Layer 7 of a small transformer language model trained on English Wikipedia (15 layers, counted from 0, width 128).
A neuron's activation on a vector x is GELU(weights . x + bias), where the dot is the dot product.
The model reads these tokens: " |" "\n" "|" " 11" " |" " 11" " |" " D" "or" "ian" " F" "ou" "l" "on"

The vector x that enters this layer's MLP at each token. A number n stands for n times 0.059.
0 " |": 12 5 -2 11 -6 4 22 -21 -7 -3 -34 -11 6 -10 -7 -10 -5 -8 -1 -18 5 3 3 -12 -20 -22 3 -2 -15 6 2 1 35 11 6 -1 -6 -23 21 4 3 2 4 -20 -12 19 -4 -1 8 -12 -3 -3 -2 5 -16 -6 -11 9 -33 22 2 1 14 3 -2 -5 3 12 1 5 -2 7 -5 -3 -14 -1 -3 -3 -4 15 -34 -10 -7 6 14 -6 -7 2 15 -4 9 3 18 -4 12 22 -3 -11 -21 7 17 -12 -6 -2 19 -6 -11 -4 -51 11 -9 -10 6 8 0 -8 -12 15 4 9 -10 81 -2 -29 11 9 15 -4
1 "\n": 25 -1 -15 -2 19 18 5 -6 8 7 -1 -5 18 7 -13 9 9 9 11 -14 9 16 4 9 -13 -21 -20 4 58 -11 -35 12 -7 -32 5 -7 -8 -31 27 -11 2 2 7 -24 3 2 -12 5 10 8 -8 -4 15 -6 -7 -13 -4 1 -13 -9 8 -1 34 15 28 26 -5 -1 4 9 -13 2 -36 1 -4 -15 36 -12 0 14 -38 -15 -12 -6 -20 -2 -12 21 1 5 -9 -20 -16 -2 -3 16 -28 -11 95 3 -8 -33 -17 1 34 11 13 23 -24 7 -2 8 23 -7 -4 -6 -22 -32 12 -1 -16 22 -3 -5 1 -14 -37 1
2 "|": -4 22 11 -1 -16 19 23 -10 1 0 -76 -6 17 -11 -20 -1 14 -6 16 24 0 1 -13 -14 -16 -15 -7 8 33 -11 -37 19 9 -13 14 -5 2 -23 22 -7 7 6 -12 -31 1 -7 -26 4 14 -19 -15 11 7 -19 -15 12 3 24 -8 8 1 -16 56 -3 18 33 -12 9 9 -10 0 -8 -8 -12 -4 -32 3 -7 15 33 -65 -17 2 17 -30 26 -22 3 25 -13 -28 -43 12 -7 3 11 8 -16 12 18 4 -25 2 47 41 -21 18 -11 -19 -3 -13 -12 26 10 -13 -18 -32 4 42 6 7 6 10 -5 9 24 -3 35
3 " 11": 0 -11 -5 -12 -2 24 8 16 -25 14 -11 1 9 8 1 -12 -8 -8 5 28 -6 -3 -7 12 12 0 -29 -11 8 -28 -26 -5 -14 5 19 40 3 -27 23 21 -35 15 -15 15 10 -5 -22 7 6 -14 -8 9 14 -24 3 11 -31 7 -1 0 3 -1 72 4 -2 37 15 -5 3 -31 -15 5 8 -26 -14 -3 20 1 37 -1 -81 -28 11 7 -2 14 -8 -11 7 9 -24 14 -5 -23 -7 2 1 -24 37 26 4 -6 3 12 21 6 9 21 -11 -24 9 -49 11 11 -24 -13 -33 8 -6 7 0 13 19 2 2 9 -11 19
4 " |": 18 -11 9 -17 6 19 -8 -10 -10 -4 -55 -1 12 -4 -6 -17 -15 -28 -2 15 -8 -18 -12 12 18 -15 7 8 30 -30 -29 -5 -8 2 -1 13 -18 -28 14 28 -23 0 12 -10 0 5 -26 37 5 -4 10 23 10 -22 9 -6 -17 11 20 -5 -5 12 50 -11 8 44 6 -6 9 -14 -6 -7 -15 -7 3 3 -1 18 14 6 -54 -7 30 5 -2 -6 21 -17 -10 -14 -23 -39 15 31 -18 15 13 -13 24 32 -9 2 24 29 42 -6 -2 17 -28 -4 6 -43 15 1 -1 -43 -30 -1 29 -19 -6 -3 25 12 -16 29 25 -6
5 " 11": -1 -10 -7 -18 -1 20 -4 6 -14 10 -3 -8 8 13 12 -4 -17 -9 -8 29 -12 1 -4 13 12 -3 -18 -11 22 -24 -24 -7 -20 -1 13 37 -3 -28 14 12 -32 15 -14 3 6 -1 -13 9 6 -10 -16 14 15 -24 5 8 -35 3 -4 -16 4 7 77 -12 2 27 10 -7 7 -32 -22 12 -7 -21 -18 -2 18 14 38 1 -73 -42 13 5 -19 6 16 -11 6 17 -14 3 -2 -30 -1 7 3 -6 42 17 -2 8 6 4 27 -8 -6 30 -16 -12 9 -37 15 8 -23 -10 -37 12 3 17 -12 13 23 9 -2 21 4 17
6 " |": 16 -12 6 -14 11 19 -6 -13 5 -2 -45 -10 17 0 -2 -12 -21 -23 -9 11 -18 -15 -17 9 10 -12 15 7 33 -25 -26 -3 -4 -2 -9 12 -19 -27 9 25 -18 -3 10 -18 0 2 -13 34 5 -5 14 27 12 -22 21 -9 -18 1 11 -15 -4 20 53 -25 13 33 -4 -2 10 -13 -11 -2 -25 -1 1 2 0 20 18 3 -46 -16 38 8 -15 -15 39 -12 -11 -5 -9 -46 15 25 -13 18 10 1 28 28 -15 23 22 17 40 -17 -13 21 -29 -2 -4 -37 18 -3 0 -43 -34 2 30 -16 -11 -4 27 14 -18 27 33 -17
7 " D": -17 -12 -14 -1 4 10 13 -10 -5 13 12 -10 33 -10 -9 7 -20 -11 -12 13 -37 -7 3 4 -12 -37 -7 17 56 -12 -22 6 -48 3 -7 -11 -24 -25 -32 -6 -19 14 -2 -13 -2 9 -6 22 -9 10 -11 24 -11 3 5 -9 -4 -8 10 -15 -6 -7 57 -9 29 28 -19 22 27 0 -12 9 -6 4 -27 7 2 34 19 0 -46 0 29 2 -51 -17 24 2 -6 -15 -18 -12 -4 1 -11 13 5 -6 60 -7 -12 16 10 0 26 5 -6 19 4 -13 5 -5 34 0 17 -30 -24 19 22 -1 -39 31 14 -1 -4 19 0 -13
8 "or": 18 4 -33 10 -13 31 9 -32 7 7 26 15 32 -9 10 19 17 -20 -12 -5 -7 0 2 -10 12 -5 -28 34 42 0 -38 1 -35 -10 -15 2 -20 -28 -31 -18 -48 -18 -15 -24 1 6 16 19 9 23 4 -2 12 -32 -4 -18 -14 -8 19 -27 38 -4 21 -12 14 20 -12 -11 9 -13 21 26 -5 18 -23 -16 17 3 20 -19 -28 -6 12 14 -32 -8 28 13 -4 -4 -27 -6 17 6 -1 13 9 -10 21 16 -38 41 -24 18 15 -14 -25 46 -11 27 -6 -32 49 2 0 -32 -23 58 24 -20 -13 17 3 -1 -8 -9 -2 10
9 "ian": -8 -8 -14 14 -12 2 -26 -7 16 -11 -5 23 20 11 -36 50 50 -17 -4 6 -26 13 0 1 26 -3 -1 -20 30 -4 -6 17 -40 -19 -43 7 -4 -26 -15 -21 -33 5 -4 -10 -4 -50 -29 -1 38 -4 25 -17 35 -15 0 -4 -28 -39 10 -64 31 -2 29 -10 -4 9 10 10 17 -16 33 -12 -7 9 -18 10 -15 11 8 7 -29 -16 12 16 -2 -10 -9 4 -4 25 16 17 12 -14 6 7 9 -3 17 28 5 32 -5 -12 39 -29 11 28 -13 19 -14 -27 39 -5 -22 -6 -9 13 32 32 -46 8 -7 8 -10 -12 36 -29
10 " F": -2 -50 -9 -6 -26 -14 27 -27 21 -20 -5 19 -8 19 2 8 2 -8 -17 3 -29 -30 -11 14 -6 -6 12 4 13 -16 -14 -13 -13 -21 14 2 -15 -22 -19 9 -12 15 -33 -3 -3 -18 6 16 14 -7 -10 -3 0 1 15 -13 -20 11 4 -28 6 0 35 -31 24 22 22 22 15 -16 1 -10 -10 2 -24 -11 17 -5 11 23 -36 9 25 -8 -19 8 6 9 26 8 -10 -10 12 -20 -8 20 18 9 90 -10 10 46 35 23 18 -12 1 34 6 -59 -37 -4 23 0 -6 -11 -7 10 -3 -17 -20 27 2 -12 6 4 -21 -3
11 "ou": 2 -25 1 -20 16 -8 7 -15 29 -51 4 25 18 0 8 12 24 -2 19 21 -2 -3 0 15 23 -26 -28 32 21 -14 -49 -2 -31 -16 23 15 -7 -24 -31 -7 -27 25 -15 26 24 -10 24 21 5 1 15 16 -2 -23 -25 -27 -18 4 -4 5 27 6 31 1 -7 36 -23 7 9 10 8 10 -4 -34 -13 -17 29 -29 -9 10 -32 -10 36 54 -42 -13 24 -3 14 11 -2 -27 6 -13 2 12 2 -36 -15 21 -18 33 22 9 26 20 -17 10 -1 -26 -68 -2 1 -24 18 -19 -10 1 0 -4 18 25 -7 -21 -1 11 3 28
12 "l": 32 -12 -5 -12 23 24 1 3 -5 -7 -22 2 -33 26 -19 22 1 -8 3 -7 17 -19 -25 7 5 37 -6 19 7 -31 -2 1 -31 -20 14 13 -35 -28 -34 -10 -31 18 2 36 8 -11 -32 18 2 1 17 20 3 -11 35 -12 -13 -13 9 5 36 -3 4 -11 1 17 -16 26 3 -42 3 -13 5 4 -4 -29 -10 -8 16 -14 -25 -41 26 26 -55 -7 38 -9 19 0 -26 3 8 1 -10 15 17 -16 50 25 4 34 4 -1 34 11 -30 0 0 -22 -61 11 15 18 21 5 -13 1 0 -5 16 20 6 -21 21 12 4 -7
13 "on": 20 -24 -13 -14 -33 2 -44 -1 -9 22 -19 14 -11 15 -28 13 30 10 21 27 -7 -3 -4 8 21 -18 -30 15 4 -15 2 4 5 -27 -2 34 -15 -28 -37 -13 -10 5 -22 27 8 11 -30 1 6 24 27 6 21 -32 33 -30 -3 25 29 8 28 16 12 2 -11 30 1 10 1 -20 28 -37 -3 10 -8 -6 1 12 3 1 -34 -21 14 30 -36 4 46 -11 -1 18 -9 -8 10 10 -6 12 11 -1 28 36 -9 21 13 4 39 15 0 17 -35 -9 -16 15 1 -26 27 -20 -10 -18 -17 -21 6 16 -31 -36 6 20 -14 -5

Each question shows the input weights of one neuron of the MLP. A number n stands for n times 0.0048.

n412 (bias -0.117): 26 1 16 -26 -29 1 0 -3 -27 -12 9 -14 -12 -11 -6 -3 3 -7 6 14 -4 -27 5 14 17 -10 9 4 -5 17 4 -16 35 4 14 7 42 11 27 65 -31 -33 20 11 -2 -9 -15 13 -13 -14 -2 23 -22 -10 -6 -6 -13 21 -34 33 -21 26 -13 -30 -12 9 -12 20 -6 -5 -45 -19 20 23 -8 2 -7 9 28 19 8 9 16 6 36 -17 4 -29 -4 -7 -21 -22 -9 23 2 -22 9 2 3 -1 -24 -14 31 -13 -1 23 -23 -18 4 -4 19 -17 -24 17 -4 -12 -13 -5 18 -12 28 -7 41 -7 13 -14 39 -18
On which token does it fire most, and how strongly? 4 " |", at about 3

n324 (bias -0.095): -29 7 -26 10 10 1 -3 16 -18 -9 -9 13 -38 0 -3 10 -15 53 1 -33 28 27 23 -16 31 8 -35 -8 10 -20 13 -24 20 -7 -15 3 9 -28 -1 1 32 -19 -13 -24 -1 -4 -26 -18 -15 27 9 -19 26 42 5 -38 -13 -26 9 8 18 13 -8 2 20 -46 -58 -3 -3 -11 22 -33 21 -21 6 19 16 30 -10 11 28 21 7 25 -20 14 -8 -7 -15 -6 49 -7 -29 19 -3 -14 -44 30 3 0 38 -3 -17 19 7 -9 31 -17 -21 18 15 45 13 6 -17 8 19 -39 12 -10 -8 -4 -11 -2 1 -22 24 -31
Which token does this neuron like most? 1 "\n"

n266 (bias -0.115): -20 15 0 19 11 -19 8 1 -3 6 -7 -11 23 6 -1 -14 -23 23 -3 -14 -6 -12 44 -7 29 24 0 -14 24 -18 25 -25 2 -3 -31 3 20 -7 -1 39 -36 -22 -21 -24 -8 -9 -9 -13 -16 17 -24 -16 11 -7 -23 1 3 2 14 -12 21 18 -6 -5 1 34 -27 40 21 4 -7 -6 27 -35 15 26 31 13 -19 -2 -9 52 5 10 1 -30 2 3 -18 -16 19 -13 -15 10 -6 -9 28 44 13 -32 1 6 -16 -31 16 -5 5 -12 -2 47 -21 18 -26 -5 7 25 34 16 10 -4 1 -4 -16 14 6 11 -6 -23
On which token does it fire most, and how strongly? 7 " D", at about 0.46

n35 (bias -0.030): 28 4 -2 -11 2 -8 -13 -22 19 -5 -12 -19 -25 -11 -8 5 -12 -21 -7 35 -17 -22 -1 -26 -10 2 19 -9 17 10 11 17 5 3 -15 -17 -16 12 -4 -16 16 4 -12 6 -34 8 -7 -12 -3 8 11 4 -8 19 8 9 30 -8 -7 -20 -11 28 16 -5 6 -27 -7 -7 -3 7 24 42 14 51 0 6 -3 43 -15 37 11 -6 -5 -34 22 25 6 9 5 18 25 -12 1 9 3 6 -25 -1 -11 -9 -11 5 -7 -10 1 3 -31 -13 9 -12 -7 39 15 -8 36 -5 -17 -17 14 -7 15 17 10 38 22 -16 1 -38
On which two tokens does it fire most, strongest first? 7 " D", 0 " |"

n492 (bias -0.060): -1 12 -15 13 -26 -14 37 -3 5 -23 6 -5 -20 17 10 15 4 32 38 -6 -6 -9 -20 24 -26 -4 45 -28 -28 19 17 27 -6 14 5 26 -22 4 -8 19 23 -21 -1 -18 3 -26 -10 -22 15 3 24 2 14 -28 28 9 -24 -36 -2 26 6 -19 -41 9 -15 7 -27 -7 9 -15 -15 -11 -20 6 -1 18 -15 10 7 6 20 -14 -15 -9 -2 16 -13 6 -27 -1 4 -30 -17 11 30 23 1 2 -37 16 -16 -7 1 26 2 10 9 2 -18 -17 -16 15 20 25 14 19 -6 18 17 -53 12 -13 12 -14 20 -4 8 -6
On which two tokens does it fire most, strongest first? 12 "l", 0 " |"

n495 (bias -0.063): -32 16 13 2 -2 16 13 30 -19 -12 -7 -10 8 20 -2 3 -1 15 -13 2 -11 -10 22 -18 -13 -13 27 -2 21 -26 2 5 18 -11 -33 14 -1 8 -3 15 -16 -55 31 -21 33 -41 10 1 -15 -6 -34 13 -10 5 12 1 1 -12 -44 42 -2 2 0 -23 -4 -22 11 9 5 3 -14 14 13 57 -27 25 32 11 20 2 -2 26 12 -21 -2 5 -4 2 -47 -1 1 -16 -2 11 4 -11 -14 38 15 -16 4 -3 -1 -35 15 14 -1 29 6 5 -5 14 -13 -5 -8 9 0 -28 -22 -39 -3 14 -17 29 9 9 3 -29
Which token does this neuron like most? 7 " D"

n146 (bias -0.069): 1 7 6 6 2 22 6 19 -10 -18 0 -19 -7 -48 -5 15 -22 4 12 6 -4 -54 -2 -21 -17 -9 38 -7 -4 28 -3 -8 -21 9 -12 -11 45 28 5 -5 14 13 -5 -13 14 -12 8 -31 -5 17 -3 -33 -20 12 -5 -4 -11 -13 -10 4 -30 -32 6 46 16 5 -34 12 36 -2 8 -6 18 20 -29 16 6 8 -22 58 -21 42 3 -9 -12 19 -31 28 -13 -27 -14 -12 13 30 23 -1 21 21 -34 -17 11 -1 -12 6 1 18 -45 1 3 3 8 12 40 38 8 13 3 -5 10 15 -20 0 20 -7 -2 -5 -3 17
On which token does it fire most, and how strongly? 2 "|", at about 1.3

n507 (bias -0.140): -11 18 7 10 -28 15 33 -36 -7 -41 -4 -22 -40 3 -33 9 -23 22 -12 -27 20 11 -30 -30 -7 43 30 -10 -12 17 28 10 40 -13 9 27 17 10 14 24 9 6 -5 -10 -22 -1 -9 8 11 -30 36 -35 -7 -8 24 2 -11 -28 -7 0 -27 -18 -19 -35 19 0 16 -20 0 -2 -7 -22 4 -9 -20 23 24 36 -18 15 63 -5 -1 7 -6 6 8 -29 9 15 16 4 6 5 -5 -12 8 -9 -19 9 9 7 9 33 -21 40 -7 -18 16 -40 -24 12 11 -13 1 28 16 9 -5 7 2 8 2 16 13 -33 -13 -5
Which token does this neuron like most? 10 " F"

n237 (bias -0.082): 28 -6 28 -22 8 15 35 -5 1 -29 2 1 -28 8 -16 -5 -10 31 10 14 -17 6 0 -2 -1 -31 10 -8 1 30 25 25 20 2 -30 16 -1 9 -4 -21 4 -21 -13 10 -47 -16 -16 -2 28 -46 -4 -22 -22 -6 38 3 16 24 1 6 -8 46 -27 -30 18 1 -13 -6 -6 27 -1 -10 -18 -3 -9 50 -6 32 17 9 7 -4 -4 0 1 19 12 -3 7 3 23 22 -28 8 -25 2 -12 43 -10 -17 -6 8 11 18 -12 11 -19 1 2 9 -1 -5 -9 -13 7 -10 9 -14 13 0 -4 -3 2 25 7 -6 18 -27
Which token does this neuron like most? 6 " |"

n108 (bias -0.062): -39 8 5 20 -17 -3 7 -7 19 1 4 -1 -16 27 0 7 11 -14 16 -12 -1 1 21 -9 -18 27 0 -24 3 9 11 13 -4 7 -13 4 11 2 -12 -10 14 -4 -10 10 13 -9 4 0 18 4 2 -15 23 16 12 5 12 -22 16 10 0 -20 0 -7 10 -63 -25 43 21 -10 -8 13 -5 -9 -3 -1 11 12 11 5 -15 -10 -16 9 2 -28 20 -7 -6 8 24 -9 -18 -5 3 -7 4 14 7 -41 -7 -2 -13 -24 -13 9 -17 15 0 -11 -12 -5 7 -10 21 10 -8 4 5 30 29 11 27 24 39 16 -12 1
Which token does this neuron like most? 9 "ian"

n435 (bias -0.108): -51 13 -23 11 -38 -9 27 7 1 -24 -2 -2 -23 16 18 -21 11 2 17 -17 16 -3 21 -23 50 -6 -17 -23 18 -6 13 -14 10 -19 -5 23 42 7 14 -4 53 15 27 4 8 1 -12 -7 -1 -20 -39 -65 34 19 23 10 3 -31 11 31 17 2 -26 52 -2 21 -2 -7 35 -19 -29 -14 19 -9 15 1 31 6 -19 -10 8 10 -13 -48 -1 5 11 7 -8 14 7 -3 0 17 0 -7 16 -17 -1 -16 27 -38 -29 6 13 30 15 -17 9 -32 -9 -10 16 10 1 28 29 -58 -24 28 25 -7 3 -19 3 -34 14 2
Which token does this neuron like most? 1 "\n"

n9 (bias -0.120): -20 -4 -21 15 -6 -18 16 12 -24 -16 15 -12 20 -35 25 4 -31 22 6 -17 30 -1 35 9 -5 -22 -1 -1 14 -12 -1 -30 33 1 -7 21 -2 10 -14 12 -1 1 4 7 0 -43 17 -10 -16 18 1 -9 8 3 3 -34 43 -18 11 23 -57 -36 9 2 15 -9 -27 26 12 -6 -9 -2 53 -28 -22 18 9 -1 15 -31 -19 36 25 -11 4 24 -46 -11 -17 -26 4 3 -20 26 -10 -1 -5 -26 -13 3 2 1 -37 4 -50 1 4 6 -2 -4 34 52 40 -20 31 25 -8 4 5 -1 29 20 -21 -6 51 -10 5 -13
On which token does it fire most, and how strongly? 7 " D", at about 0.3

n399 (bias -0.080): -7 52 41 -14 8 -14 -31 23 1 9 13 9 -47 8 -16 8 12 1 11 -16 23 -39 -3 -7 4 -11 -1 1 -29 2 8 -6 -11 0 -10 29 -21 27 -12 -5 -35 18 -8 -40 5 -4 8 27 19 16 8 13 8 4 -9 -31 -33 -10 27 -15 8 24 -2 38 33 11 -43 6 -36 3 -21 -17 4 26 7 -5 -49 8 -53 22 -6 -1 28 18 -2 -2 -15 -5 0 -3 12 16 -25 -15 -9 -6 35 11 -37 8 10 13 -28 -32 24 10 -40 -29 -1 26 -12 -3 -4 -14 34 34 11 13 -9 -3 -15 7 2 17 28 -15 27 -48
On which three tokens does it fire most, strongest first? 12 "l", 9 "ian", 13 "on"

n496 (bias -0.149): -13 -21 5 14 7 15 10 -1 -2 -41 34 -27 5 8 37 9 -3 32 -16 -19 -17 -36 21 4 -6 5 23 -38 -20 3 1 -39 20 34 -29 18 9 -5 19 35 -22 -26 1 24 10 7 3 -4 13 -5 7 5 -22 -13 9 22 -17 -48 -25 18 11 2 -20 -13 19 9 -78 8 21 -21 -27 12 -5 2 -15 13 7 11 5 19 -1 -7 40 9 39 -10 -1 41 15 -17 -4 23 -15 26 23 -37 6 3 -11 -40 -30 -1 23 1 1 22 0 -25 -2 34 -9 8 -2 38 -8 1 8 -19 33 -8 5 -35 55 -26 0 23 29 -45
Which token does this neuron like most? 6 " |"

n306 (bias -0.109): 16 -8 1 11 13 8 4 -11 1 -5 -19 13 14 38 -3 -17 -47 20 2 8 7 11 11 7 -7 0 12 20 5 -16 -12 17 18 11 -2 -7 -7 16 56 1 37 -1 43 10 -10 16 19 -39 -20 -22 6 -7 11 19 -17 -12 30 -44 2 42 -30 -20 -31 -16 -32 -17 18 21 -31 17 -4 21 -27 -17 22 12 23 2 -1 8 15 -8 -3 -45 -10 -18 18 31 -15 34 48 9 0 3 38 -2 -43 -1 7 -1 3 8 -31 19 -26 -11 10 18 5 -5 23 33 27 -23 8 -32 -26 -7 -60 -14 6 -22 -16 9 -11 -6 26 -26
On which token does it fire most, and how strongly? 1 "\n", at about 0.28

n505 (bias -0.108): -9 10 30 2 -42 -28 -32 15 -16 31 13 -9 -11 -39 35 -34 14 -9 6 -20 37 -51 16 22 12 44 35 17 -1 -14 -2 -5 16 -6 2 -1 -12 15 -12 27 -25 6 45 6 31 -12 -4 19 -17 -22 -12 4 -2 -32 -8 13 39 3 -10 -2 14 27 -24 20 -3 22 -16 21 3 35 -13 20 -5 9 1 -16 -11 5 -5 2 -21 -8 -5 22 28 -11 -5 -34 -4 -10 -15 20 0 -21 8 17 13 -14 -20 0 -14 -20 -27 -14 3 -6 -49 14 30 -10 -5 -18 7 22 29 -9 -6 11 1 22 12 -1 4 23 0 27 12 -10
On which two tokens does it fire most, strongest first? 4 " |", 12 "l"

n196 (bias -0.097): -18 28 -23 26 21 27 1 0 35 -35 -5 -18 7 58 -12 9 -22 14 0 7 -6 -11 16 -25 15 5 10 -30 -17 -18 -21 7 7 7 -59 1 -17 21 -12 -25 0 -40 14 18 -1 -3 2 -11 -5 11 -3 -2 5 11 -12 17 -26 -29 -37 3 -3 -14 -17 39 -16 13 -1 -3 7 -5 14 12 -21 34 -36 19 7 5 -20 -22 6 -28 2 -60 11 -10 -36 31 3 -19 28 50 -8 33 -6 7 -56 42 -18 -35 55 -15 2 -15 -4 23 -20 -30 23 8 24 9 -3 37 -1 31 -12 -11 -10 0 23 5 19 23 27 -6 27 -14
Which token does this neuron like most? 9 "ian"

n76 (bias -0.098): -57 2 -17 27 -16 -2 8 24 4 8 -3 53 -9 31 -9 10 4 -29 -2 -5 -8 1 -21 12 29 42 12 -39 -20 -18 15 4 -20 -4 -33 -13 7 3 19 -29 8 -41 19 -13 7 -2 -14 -3 -2 -4 -9 -25 23 10 -16 14 -27 -19 -24 24 21 -27 1 10 11 -22 25 2 -1 17 33 -30 -7 -14 -24 43 19 -15 -24 -21 26 -14 -24 -32 9 -5 -21 33 -1 22 9 14 11 4 21 -3 14 10 -6 -25 19 7 -9 -14 26 -31 -29 10 -3 30 -20 1 31 5 62 19 15 -13 29 -15 -2 -20 -3 5 -7 -25 8 -1
On which token does it fire most, and how strongly? 9 "ian", at about 3.5

n233 (bias -0.067): 2 -1 16 6 12 9 -6 -3 -7 32 1 -22 22 -10 2 0 22 -8 20 5 30 -5 -7 -6 -5 5 -1 12 5 -24 3 -20 -4 -2 -8 6 -31 21 6 -17 -8 6 1 -7 -34 17 -16 11 -25 -15 5 17 -8 -16 -45 0 3 14 16 -12 6 0 7 4 -26 21 -8 1 2 12 -12 8 6 -16 34 13 6 -4 15 -29 -22 -14 -11 20 13 -24 -16 -11 10 25 3 -23 15 -5 -26 11 -20 -23 2 21 0 -12 -22 -26 -3 4 -1 -7 17 42 3 -1 -29 -12 -12 -26 10 25 -3 -3 34 -5 10 29 -11 -9 10 11
On which token does it fire most, and how strongly? 4 " |", at about 1.3

n332 (bias -0.074): -5 17 4 16 10 -18 5 7 -1 -15 27 28 -17 3 -2 -31 22 9 -1 10 6 -49 5 1 -2 -12 11 -21 -23 -1 -9 6 -18 5 -12 5 22 14 -15 24 -7 -15 -8 -12 -13 -17 -4 29 -33 -16 -10 -16 -10 -30 -25 1 1 -5 -50 14 8 11 2 -15 8 2 -10 8 28 36 -15 -14 29 28 -10 -20 28 -17 22 -21 -22 41 7 2 21 38 -2 -31 12 -46 14 -9 -20 -32 1 -9 19 -1 5 10 15 -17 6 -15 -3 34 -22 -4 53 -15 6 28 -10 32 29 6 33 -6 -15 -5 18 19 -6 11 35 -5 21 -19
Which token does this neuron like most? 10 " F"

n13 (bias -0.101): -3 19 36 3 13 11 -25 -24 -32 38 1 1 13 4 27 23 -30 14 30 2 9 20 10 5 -11 16 -22 -16 -17 -1 10 -25 8 -8 -28 -16 17 -4 2 -2 -20 -22 25 -35 -35 -5 21 -8 -6 -26 -43 -7 -5 -9 -10 21 11 10 13 -4 -16 34 1 0 6 -9 1 -14 -23 14 -36 36 44 7 -19 29 29 10 23 -25 -6 -14 11 5 1 -11 -5 -1 -3 1 11 18 -19 -20 2 -11 -46 -4 10 -4 28 -10 -63 -27 -11 -5 -3 14 3 24 44 15 -30 -5 -16 16 1 -4 2 14 30 -18 37 45 -1 -14 0 11
Which token does this neuron like most? 5 " 11"

n112 (bias -0.071): 14 22 3 2 3 1 13 -11 -6 1 -5 19 -7 32 -38 -37 7 5 6 -3 29 -22 -6 -19 14 10 10 -7 -9 23 34 19 -21 10 -20 18 -18 16 -19 13 4 -6 -32 4 -2 23 -19 29 21 9 35 -13 -19 -8 14 -37 24 -29 3 9 10 4 8 -26 -18 -9 5 10 23 -1 -3 -19 2 -6 13 -10 -2 -4 -7 10 3 -12 -7 3 8 -4 2 -16 3 36 14 -15 -10 18 -10 -18 -2 28 -1 22 -12 10 -37 -4 -9 20 -6 1 -13 -5 -4 5 23 -16 6 -4 -3 -5 13 -6 22 10 -24 19 36 -14 -12 -36
On which three tokens does it fire most, strongest first? 13 "on", 12 "l", 9 "ian"

n346 (bias -0.044): -18 -3 46 19 10 18 -11 -33 -3 16 23 16 -2 9 9 -12 -22 13 13 6 19 -12 -22 1 -1 46 -8 -12 -33 -3 7 -23 -1 -14 -37 -10 2 5 7 -8 -18 6 -7 -43 -14 26 35 22 -8 14 -2 29 -17 -8 -25 28 -9 -20 -13 -2 -24 4 7 -13 2 9 -43 21 11 33 -39 -21 25 12 33 11 -2 10 17 -22 23 -14 -36 -24 8 2 1 -4 -8 -1 5 -6 -4 -1 -18 -11 -8 29 6 -15 7 16 38 -20 -15 17 -1 0 -11 15 8 18 -29 -9 -30 -15 3 28 -1 -23 32 9 42 24 -12 -2 37 -29
Which token does this neuron like most? 6 " |"

n465 (bias -0.097): -17 11 -10 -4 6 -13 25 10 -15 8 -4 13 -39 -5 31 -4 6 40 -3 -25 1 14 4 -27 -26 16 17 23 21 -12 16 -31 22 -31 -3 59 -1 -5 -14 -13 -7 5 6 1 19 20 -7 9 -34 -21 -26 22 7 25 13 -28 -22 -50 -29 6 8 18 -22 -25 5 -8 -18 -8 18 17 -15 -44 -18 -3 -20 20 -2 -27 -9 -4 -6 16 9 42 -9 -22 33 -17 -16 18 23 21 -22 -2 20 -11 8 23 -16 32 32 -2 -6 -39 2 5 -26 20 9 27 19 13 -8 -17 -23 21 26 7 8 12 8 -18 7 12 31 -30 12 -4
Which token does this neuron like most? 12 "l"

n78 (bias -0.112): -8 6 17 0 -24 -1 2 -12 9 -13 1 -4 -33 11 -39 14 3 12 28 31 7 27 -18 -22 1 39 -11 -1 -23 -1 -1 12 -7 -18 11 12 37 -6 3 -26 -19 -12 22 -31 -25 -8 -27 -35 24 39 1 1 6 -3 21 31 -1 23 -36 21 9 8 5 -19 0 -5 12 -4 -3 8 4 35 -13 38 -54 -15 13 11 4 21 13 5 -18 -18 4 22 -12 1 3 -26 24 -2 -10 1 9 -17 -1 21 -12 15 -9 -24 8 -14 -7 14 -14 16 -6 1 6 11 -16 20 -6 10 1 1 -6 16 -11 -10 6 -2 7 2 -15 -1
Which token does this neuron like most? 2 "|"

n186 (bias -0.085): 19 9 23 28 23 14 17 16 -36 1 35 -16 0 -44 5 -20 -3 11 8 -13 -11 3 20 -21 -8 -4 25 -4 1 -15 -4 -64 41 15 -9 2 40 8 14 -8 -20 -31 -14 2 -7 -9 19 10 26 -40 -44 15 3 32 -32 -1 10 -26 32 -8 -15 -1 7 -2 -25 -15 -29 -20 11 46 -23 26 18 2 25 -1 33 2 24 -11 -20 1 -6 27 48 11 9 -55 2 16 8 12 3 12 -14 -25 5 -7 -8 -18 -18 -11 -10 -19 -17 20 -19 -20 22 30 19 -22 -28 -38 -15 2 -17 19 -18 -43 -4 4 1 33 30 34 18 7
On which two tokens does it fire most, strongest first? 0 " |", 3 " 11"

n168 (bias 0.026): -6 4 17 10 -40 -26 29 -14 -2 5 5 6 -11 -18 2 -9 2 16 15 28 29 -1 21 -7 -19 -26 42 -1 -6 33 10 -8 -17 -13 3 -1 -12 -3 2 -20 33 -21 5 21 24 -3 12 -34 -15 15 -11 7 -57 33 10 23 -12 -38 -2 -17 5 -31 -4 -9 -2 11 -43 -3 19 -3 26 -27 -13 40 10 6 16 24 -20 -12 -3 26 -16 -37 20 31 -33 -7 -14 6 30 23 7 9 7 0 -9 9 19 -26 -3 19 0 2 -4 -14 10 20 1 -23 -8 23 2 33 -10 -1 34 -15 -46 -14 -6 3 -2 -11 -10 -7 -25 -1
Which token does this neuron like most? 10 " F"

n5 (bias -0.023): 3 7 32 -9 -16 3 9 9 -10 -15 8 18 -11 3 1 5 32 26 -13 -11 28 22 -13 -6 -32 -8 15 -4 0 -17 -13 1 27 14 13 15 -1 -7 10 0 -31 -28 18 -1 21 -23 6 4 10 26 -1 18 -20 6 26 -3 18 -3 15 10 9 -18 -7 -16 3 -12 16 -18 -10 -20 -6 -4 -6 10 -8 -33 -8 22 -1 -2 -9 6 -13 5 19 10 -10 -27 7 -22 -32 9 9 -13 -7 -4 4 -10 -11 7 8 -43 16 -12 7 18 4 15 8 -16 -5 4 -1 13 -19 3 -9 4 -8 -17 0 -4 26 11 8 -17 25 -20
On which three tokens does it fire most, strongest first? 3 " 11", 12 "l", 2 "|"